Layer 5 of a small transformer language model trained on English Wikipedia (12 layers, counted from 0, width 128). Numbers have three digits each and are written without spaces.
A neuron adds its activation times its output weights to the MLP's output. To switch it off is to set its activation to zero at one token and run the rest of the model.

Output weights of the MLP neurons that the questions are about. A number n stands for (n - 500) times 0.0012.
n19: 496242332303564791440700321403386504310404425555638483629570370333608383559601239483678665605405700119646612341608458565377724523569632395556549504376369524659359637659362713547307472420463512363375600584496487246628414626674724440435462570563607520471665480414586526492699315629562611554381495520347616728746557471575504288535649358579678479397425616672374247275391488661446209341300
n26: 504305564140316360581457392591403457590560509599370429546602635544435567271518890323105349517644669621387496436398496678314545207541448669444656579653350565846478553533554306509944410387430557955710419699520444446680631463509287407586445504554416364400395288472518546365462580378293737417691573697349522562374561334542481461403307705451388690473428509500694487733228439577330449774618
n54: 504432619447435410632336316537613594450631509526161547544674321504682874526755882504518462476589402326512459602487616533331604646738432521253699416552622624462479662564467599282311496448776374447278320535512162348529395590488370429347557547491374672475315674496461211720476424448618613619565396615389572419504458487322365500617297569743448272415406504353806683393351697775444525618210
n55: 465504590447528463515481491326590455695557769351299611489809434480687641766565631484667480235550424366519477302711324329366508581591694120639550468493472295523516576366854357492323746617707508364484552557482442511427555415314338264651301528601484477669553604656545512540481591387386508478423263465277611452504551833284613441414378482512659397559443384315472532234670398448515638530617
n94: 386644488376521595541574341242564504275617595200505679470805544659594523432500299429453706521593531418368279556034459846587331488203567583431395531471463487363618801563300722537722418683460598551406378577390238627491332363294514561604624567555509601362657374546273430273867424449686876517569275574487227365547500766628718407411538431244467522527607594686646504417631261553647336324576
n112: 459569252478397530710460337339648553588367198024746628474490788686529556574673454358707661310207491475626736235587329428401594500786558612736338318624204295763294652440684380288541420650514810452625421752508639474540586385437242447351571574262295681717396554505391505514470729430541544765523409606468348477595505611741660772378442508431517468239496417436225435509509459361565332681522
n115: 635648504539337590666429868528535511812301676644553573485555393416377578443500508629542379401453419489500508539626427480347612504521229678280389709591384465600623297629328697600564758768532388236561471434540326473355560215433595673403405297335223640332454642324688279529363319592376512704550637300626476423622612422546427664680543405675349411464282512725463524524366564614424426500243
n145: 284401500404605474445349384508397454414531378533671504489504445524483760553561845540601536579450492493276473700420508563525451410546496504547677612178697637211543226462442481516532709578381604807290516635489483576414591403327504303522488649606667302704610351517508420691277524667472485335492627729552540601360646196404368524629555300677361468428646742416280516321652524752229481393496
n253: 631414679599377255759581666500631443451507887414535446514444343447660667663621531653412137432548700521658467471500292417492637315583423313634616656371394612477552607385436504394508441578617519346600651442472195652307353500537336548535551297469561632224569660460504600539417382504511387625480352655412354696392511732420634387486577549558479481599394469219636350571589390537482566361286
n297: 385587314519414732268414388406466393565628500492382649641373362249150819381516464516661677515538427482405625566468646310389409642508556378539512276451603480325532399523842559401276742562556540450171549615592437473613584407662343521623430355697444838371500700391583475590610456660476261635455500414674464261611373642558402373538376558617466717597450581320623407574433675600254519599634
n346: 378695541697515332425800271593296518460448354450738525321322961378617379508315496405327764562642575462634496722409300395517449542504671383676205640735546440565508546485385576614406448614276439641317575676474401613324606462569204526320602359479512626554504403414590201668519414520533516519411418476239384562703797600559649667402347463595396364479500471492634620669375569446473369667320
n361: 522636381401559441492504651770470380563649427491633609064609416245405459495509418432486645568259459529629561378754409469481602504401697411465323541741185518549394718725414689189383426657527536533573395417414671607276469479611764486555737146366297616500487328458392315357671482277626418665732622399523831695517268683608510630380755406405602230428365195760528295456676751711504339524401
n366: 282334452666202621933547420538528624391388715554593770491368533257530588353628568731809370386470481447557444384389651391668401302460762372552467524613460533467292563115699397217529392470529462395485656436333419605322443375335480641751698485854558605437702373645770095804454409505476546716738760589214481801514714617256198247280628439296441351577454515423539413491307285673559342582734
n421: 282500400618677654356492207496719410705438336461332359359545450593460604474162491679764713636389127317337450688432319487579683659363523588314462305707648479597596590308643562329323471417664373438509397674705630395554500405392387331464517637613381471767431625606372478240584606472597447389334699747731509654528550392646459416645645396624436258309565474513361457541658715523176578686625
n458: 684376542357601354235698391579455492441488241639664607371643383517687392565396479572366560544348504726416525410607625496478517810376468613450596475576544683172050235668714301557437587439483504504509297574512652536235479559596334598547338710057593542752707379535615576496532453067432467476592395413521436423556546556484532690411514651680552649504250509356635393467533441555776525641391
n497: 422334462603629543595670611610258540304327441309150767512491537558491500551377725612482633441744391439537674797517370561739398302634478480569553616317645610858390374312551451286421363623196227478378631479405705465476479496431342426531534324581682348569306280431815583377528616595405532566620656440483621471421549492727632249496589647324379666313420634670564542565272516392414621553401

Each question names a token from some text and the token that comes next. It shows the activations a of the neurons there, in the order above. A number n stands for (n - 500) times 0.01.

Then comes g, the gradient of the next token's log-probability with respect to the MLP's output, scaled to length 1. A neuron's effect is roughly proportional to its activation times (output weights . g). A number n stands for (n - 500) times 0.00083.

" (aged", then " 21"
a: 488498783781495483497505499486500486500500500484
g: 603665483410526564518571562634383444656548487620528481494671347674632549505449564514247530477447646535592408485568417560334532393453426631514337349606301701395432394527512652403511442615547467247320637481380611335641494475282581467398140395424411487617442552394516367523372648455580488436508471536364491464550647440526559537578619627585480651418511536492356675541560523771477527555361
Switching off which neuron hurts the next token most? n54

" |", then " 2016"
a: 492559500500500500500500483499491712498500499484
g: 590476550430459495595411484643460566604470467641404641695480432441373669478520384464493509480321428569537599601490531430647351321699557541496550556623436547344475449432436560463681515347448564470432696446626343594604403446391784389411669229570450665562468420588416576335572537372608488338612657407395681302469384495219658533597410454426452452410583428645641385430417414538613467529654
Switching off which neuron hurts the next token most? n361

" |", then " 0"
a: 613543500494500493969492500493500484487500484845
g: 597664360636433634445538525504534393540461490415462590486437653428542588366539377387549399399444438555583628406481451556555619415524574480342312695594498510202502703399371508537395308555486426538526467525404573612467500729404604437453507355606344485742747552356485374603467586350548432528655776716427508566679495546333650557537423471554497727396430433327530417330405515514412398469579
Which neuron, switched off, raises the next token's probability most? n497

" emerg", then "ency"
a: 619497500500974894499500584488500500500500483500
g: 400502188419583220597576435494457519473484432274303493628451397391436460814613485314680549460686537482391556575406522386587296434461641565406567435747583563496497447631511553647387324502483444560578430587443342593372456513584470433517442470534464579592549434601338693682590414591449629533495545544730354589569240564540522478436514567640464605468416336514561622584567371434451477517553
Switching off which neuron hurts the next token most? n94

" 6", then ".6%"
a: 500554491500500496944526500497673523875500500499
g: 269348445527546325418526455548470608324556390269495403761678551333627475595452835385359563546495458507310635280408488517452546188378536392581510591570634648554385464453660456436557531465550530517641467369327558660626527507463447413428443536398468629366490486547470468503658484527609419567581371476486454513414489480687353590507609585455514526718304531576464606553598530461676487482659
Switching off which neuron hurts the next token most? n366

" Vlad", then "ik"
a: 485500500487500500500499498497500604500500718498
g: 432385549697503511384520438711414398517571533584653496653399448647519439528587412584403594559584442416198476321663512577513730436521407243284504547713527364319497463364401253491451712592682609547545434489504596272637668420554403488499412447422554427647465580498388440413477546622431556607519391545453286475590590547459486560572499608663564605423535479577464326283526434441473523590642
Which neuron, switched off, raises the next token's probability most? n361

"used", then " national"
a: 960491492609579500500500500500497485489485511488
g: 460581551340405545534503459310579508435603495450514463507415470475537369427570444344417446620540482563503490380633531381629390569395454563533536541558508636521525521472639690567328490508402378511298740481528555610594615675687543368603502322541630639378379512284546367560444364442817461522663719585649802517451440472434304341326451577397575538609292323451520653571398371481498441504492
Switching off which neuron hurts the next token most? n19

" ten", then "ure"
a: 484498490483494483638500487498593500531483658526
g: 492286457516446499729426511449472423534621510533461515481696474473424541490496773426455583370510580492437457458422458468519452540645576391406674432592475403378421483554356698500622420608417372635478666430586482503440457599587462522628398486450548509398676558554538416287349461867634338313415568550470618515297461547411441575287433320537661470369412531587623610707737401419525301537631
Which neuron, switched off, raises the next token's probability most? n458

";", then " Fed"
a: 499503498495500500500494486500500688500500500499
g: 547733476481461693638467586471560493537580518525622617285537525516617475684471293403494577367267348570408534453407495585655428582378444721565551212616578505480670397551580579578614397435524618513568565622514387605464451470218493446531588363427482553418512531551392465483521581474603313465420495418554601735364618386550424421614609654666379449417346312395548473267412564300529452474616
Switching off which neuron hurts the next token most? n361

"ann", then "is"
a: 484500493500533500492500485499500494500500574493
g: 625472547384522427538311466565415395512292466468678594352382359444712572438379509405558705593505559468538438616520698355520422498536457416463467393437337553605589185460519337499559351416507638579575491544570635335426514516619283569561529459597457532473482307616410759303538442600432637506528559615609497743633623608540389384399492466515525340448587607331496455401502520536644742393634
Switching off which neuron hurts the next token most? n458

" 10", then ".3%"
a: 496543582485500499766559500484992545878500500500
g: 499388660643484336531544299452474526640497296474636602508470458547498428444377577329545619671447360399553380454539770594466366614768513420620445542533555402575552484522570516461417567654574327259451652511363290673572627444423618486687361489642547361490423394562568365499623516308388513370473450388503366597464630572595446476602605541515557443586471413524513624603574582184594331402492
Switching off which neuron hurts the next token most? n346

"ion", then " c"
a: 497514485483484500500562485500500500500704500500
g: 502453474677284656522371479569526649601385617378553427452511398527424457446462319604498400578475432436583645287526195528490538483449564549503425568585657489534670527462488508375693604533645584304500458522466451742526555802611436401311634420523567621426506321490490437549367553378598363375595612538543601685599483439553437450391447285511636514446439556541217535647441481421407372511729
Switching off which neuron hurts the next token most? n421

" |", then " 1"
a: 632558500494499500980485500489496511485500483781
g: 611671421617407518488426351148554383510481414594552605585501407456355616389612417561626573451392494564813636281381282487609478526542498466494448517468403625348508715528423504368356421544263410544691412546423503411498322481550594558461510354506576578702555520443552592547383366369666504363549580591480543532479614586524471377570555410590614746439554725524533449592506424501427271476590
Switching off which neuron hurts the next token most? n19

" He", then " established"
a: 490498496647500500499484497495500500484499498494
g: 559464440591457566532443709439634641568442638366505700334455607468628416494497680461669273603506430392499503377491574483404385525391406546539567407534650684712570366342651502569534493404349496335420538488500572467595539463568550494533239514454503353449484677262580589718463527528368433650517533660538336430319567398445377406418328437487557682503649664409556441356760485496501338574420
Switching off which neuron hurts the next token most? n55

" life.", then " During"
a: 485735500498500487487500484487487537499486494638
g: 523615605490346551654539443402593424516677480617378529664688412567510539422350592442550233313317549496520430454575595562554298481331511694516518387629506576439530523469642312453688525461407521557685445601320466531568331579571519352481430422492591561377467466507398443562540634731328419711627236525456442608360470573504256366520528521544722408621547577380518490439526417342544478672572
Switching off which neuron hurts the next token most? n26

" 36", then ".5%"
a: 500500675495500500483616496494531487621500500500
g: 377389542359605254456601412532350568505655315224424497686610544286543533535465775483334564578567404430353648335396635514423496341500457385567553440479762710473418381574598488524577603452488413643503515434356428640497503562389559621607494567237599449386549540653475450586559561404698497516623437372587513476506468354655494531496654441445508541486392363491567713399486491346568569642520
Switching off which neuron hurts the next token most? n54

"s", then " rece"
a: 492495511700496500500499500500500500500493489490
g: 399450458520454496490422429530654535492571546531500461546663430620570607573422712362626549275446518542441467613445467423407622443630709444397339585435494453526583436586460445378263558593631422444649545443307377395452496632504468356525745676532457411414461447579559388288391705388572662520602442710524523560687488515456583539425212408385604710558496532555403488642408496597480385159546
Switching off which neuron hurts the next token most? n55

"M", then " |"
a: 500500486496497701500499500487500500500500500497
g: 493566744356446540443657417425702342709520538763355526481337446554594471598703481542537591567485475460457400523492422498434498499506514530486410433522521491471636390478629544355279461542467445441570826426463637460386496370361629456487695560657658438337510497607375374478543606347338468567271341393343533478421611410661391320486539552574543604439434481506281515594514452739485583578663
Which neuron, switched off, raises the next token's probability most? n112

" |", then " –"
a: 489484499498488497761499499497497493488500487796
g: 445537464445530750615418540442521269530234520449586497634650621348510540373554427566528578539306495657547655695551407637367677483389349593309444390416548570505428372527475539343483609362552415425566515496601590498513478614549650680378517556513486660550633354578537664583613447367587328336547509464422460369418391441388614686575581523651479551383538201472622547475399397446311359520645
Which neuron, switched off, raises the next token's probability most? n497

" |", then " MF"
a: 500483498500491499485499627499499619499500500513
g: 464561446409622678593581456505462433377262563653457607597496491581631682347504480462585830435527474540667344585507644553439546583487614565549557444450670416402427626398383583508629494492379434629537485350416542515510578420372566426538488522455348603605612474684539410317626554357438487330598693468594601603305450548515496545479361244493292457442359418571476437334333686354479688300484
Switching off which neuron hurts the next token most? n361

"For", then "wards"
a: 483500491483500520487490499484495495702499500499
g: 542505547308540519342525434390329436629547505632583577302534466743483629399434365619433387646330615605543551667492430416481525389594624490477454375475535362436572454649391484478638437574365529697584241347516483448411488447431509581433632480516565419538470591776638682441450429519525360518461234597590630340445518526319514565488440654360554750561413655486519540470328525397684683401425
Which neuron, switched off, raises the next token's probability most? n366

" in", then " in"
a: 484500483485497487499500647488484488483492500534
g: 457559631715371539543436693642620627473322667469442424650470441459494586386601476618434506549474559381590465561565564566300586535542287487555593497472497448595598513501463634299457638780486283337441455594595665393433537425597477362489470457594623357149387532575413398498446453546430225337442600666662505415523496368537555350401616527457526415341513425497406605557678670416592483547447
Switching off which neuron hurts the next token most? n253

" as", then " president"
a: 492488500483499483485500493528500487832490491483
g: 394293403666413447492275581477351667616447491537705530392627429480591521475408577672522462496501455555382705466507657631541572566662493499472505441656548520544604463432502455414651684512489457498496546435426549542545411483344385372435659306432556547365418485593511398511652566661455308200695478489516311461344560670376434363569586434325453366445655682627486386716381570383605621386561
Switching off which neuron hurts the next token most? n366

" he", then "’s"
a: 500782485483500485500494491500500498499500531500
g: 595425513602520488501424563702576390479525214504632528616455546432666533540568427542481693481444246306392692437620519458509429556489478376389620689279463560378403570683444444569661537570534494570606609440677572457480560579466391496479360577640471543454247484454535446615293458372573461584608285512540365454438218535449608455608479556338457513527423539660598567151553484482587654504505
Which neuron, switched off, raises the next token's probability most? n26

"k", then "ert"
a: 493484517496699500496848485500499499496500500500
g: 579320384481514625677461469332509667568556453409576329367688607556435554423500500555637578370500649435510707467440521435667370478479397326597598584432527538399314524527356369663300596514449520546642482419489367582384642576605439679613438653477613322605360517677440568529290373495624436447415273481532523526473636283505404460522439518541514554555605552592350449821603352498402336546547
Which neuron, switched off, raises the next token's probability most? n94

"|", then " C"
a: 485490500497498500500500499495646496497498499509
g: 582571682551499476580487302543542531489266354349453332423451467385429484354406441453499671445323567501812636506397458505309586552395519386573581592562572568619584535513510642483466657497588428503334430360500516613605631588513591512651433628520515518529276398504474377491301508504238500404529549519344660570483624535600680721602406569612424453361279418381509652432470696684582429398446
Switching off which neuron hurts the next token most? n346

",", then " D"
a: 499546500500499500500500487499490781500488493524
g: 558537406320403392646512441529497388271398426303666452601330447527442323487425552460435484453223381538531547386646297445429592517397607387410455588577422409471483634587420527426633459456617619436485463495559533461375731507652400491652526388398539533729481613597435533309582507461575639625578796645600697475444548641452548729462630574427403348607471530647407560543425666524381326520461
Switching off which neuron hurts the next token most? n361

" |", then " 2015"
a: 498507498499499500500500507500493713500500500484
g: 630544591541510512734372505661520462610441484578402558641476510515325646367417394534454486467454561622566549631525491406628342437695574478448561659624466496356486353505451435474675569342443604495455589401594351456695301372376680441318684232676445624486566526675450458406489488374634533286667495404330559302458467481368635549549379328394497538375683484585544308500430494563578515550646
Switching off which neuron hurts the next token most? n361

".", then "\n"
a: 488704500498500495483500487483483560497483491594
g: 467433483573659512293538575497494474548454555475369534497412569627587402520503431812401481646973615475477379485425573445446470500651619474389507358441536324624437354533463517477449434566466739463451459523683564579287546470527266558401419790401571491399475524636580522498504482605408540369338293392587355389539565583634427506534486614524398551343520426361388459502532532713504645463464
Which neuron, switched off, raises the next token's probability most? n361

"|", then " T"
a: 498496500492498500500500493489595500496498498484
g: 538502486592447497508498412556585377323380436511589410435695543386432522625406510353439420521463525498724493654512560266346548560344543607467594491531394242590581613435481642681590634347525426387379444520470476488499695475455610454857536642611412567376466336410413408440342460457437515711590514618436432568556538483493544661490613532589467413481196330309640684518572637572583579390379
Switching off which neuron hurts the next token most? n346

" all", then " 62"
a: 799528489497485728611500559498678500828500490500
g: 377667533460405551376478485363685493557601564583515475527392458566507527449672536712467323697444668685507364329515465519556574453487647494547329525517595545396504376692402438320309682468373529556614408370439528329448449553585424682579597340272607381646574386451469618451487605517693620554559718498534451470550607427608379555485557588565604390332458564410269250492477411477353358634478
Which neuron, switched off, raises the next token's probability most? n346

"In", then " 2009,"
a: 487495494496500571493500495486486499876500489487
g: 400459680517629147596618515561320452398201313528648503584480690640485459393565416597326310460350422538576491515514467619548549509592495493588401492493468566576594540768512474485569476507536689563538374325560465753590557521489607195493530387508447464512526538416525352471462524413510598371513245615412404510679458486579378524571411580528443577669526393485565435532328587615469562680361
Which neuron, switched off, raises the next token's probability most? n366

" Apr", then "–7"
a: 500500495736682484499500483499499500500500500564
g: 392596727564632617697579613595597479495405501454649448299584397486437482496505475386355374635407692516563423387451695354262797515486634484289465605550502407476412227595458368491568574664635449594569569393457466410556715443619519543575405576442621377292440579569543554401535537360369537459540308493461415472305550428566520589553513540418560543350409407476482628281569612609436649524420
Switching off which neuron hurts the next token most? n55

"ient", then ":"
a: 483500500500500486488591500500485500501697483489
g: 505651463351526700259468371574411293581525448403393522676459429536344380428393352647632394517511454363483697589394486442330626453553615450440583651571394584588582622278501521552547439481596490512462521375385469399473229470513490566542515730554589631491569454487433465568639516298595348583372412609353590583611638649682412490422485483746798580457563480407527375532415624442419390550533
Switching off which neuron hurts the next token most? n421

" H", then "ak"
a: 500500489499500508484710486543500495500500564489
g: 586508357359424372489532625603315289532325437666529594509550471544646578416381538488438502573409472507511569504693431477635548683579339406576399483413628404704557386490466587544615663535484453461215676494613559475615636434548622415400436582518511471604518602622591240491575703356378523449456506552408449375630443413292498557412340271620756589557352407641616638406395490440496518474345
Switching off which neuron hurts the next token most? n145

" director", then " at"
a: 500500499500484500500500500500486500500728668497
g: 587695581563552470480402403661417251561394418543430523523489295590431593555560375473291704497739546617528308341687722586528453487542470646402475435320691305375590489500413556397422572543365469550621492561394403443388478391394476464577638399432423424545710484612405672497394561341463453409615563561583676767548572467434542624398583525616349476595613490493291632384535469466538434474369
Switching off which neuron hurts the next token most? n458

"u", then "ent"
a: 490494487483616529611499495782499497702499486526
g: 348611323427492555711557599339653564611363491456339390425460278479317684593647467590588425457464638416579466479305535513420541548484549455589541413343427601601475514376357555530571592515474469448595485543555332671501479380406618542315347687692298738494523442528481627526444425476371434432613481382542500278685302648493530413607572377614483516632324549603690708635509512548384502498458
Switching off which neuron hurts the next token most? n297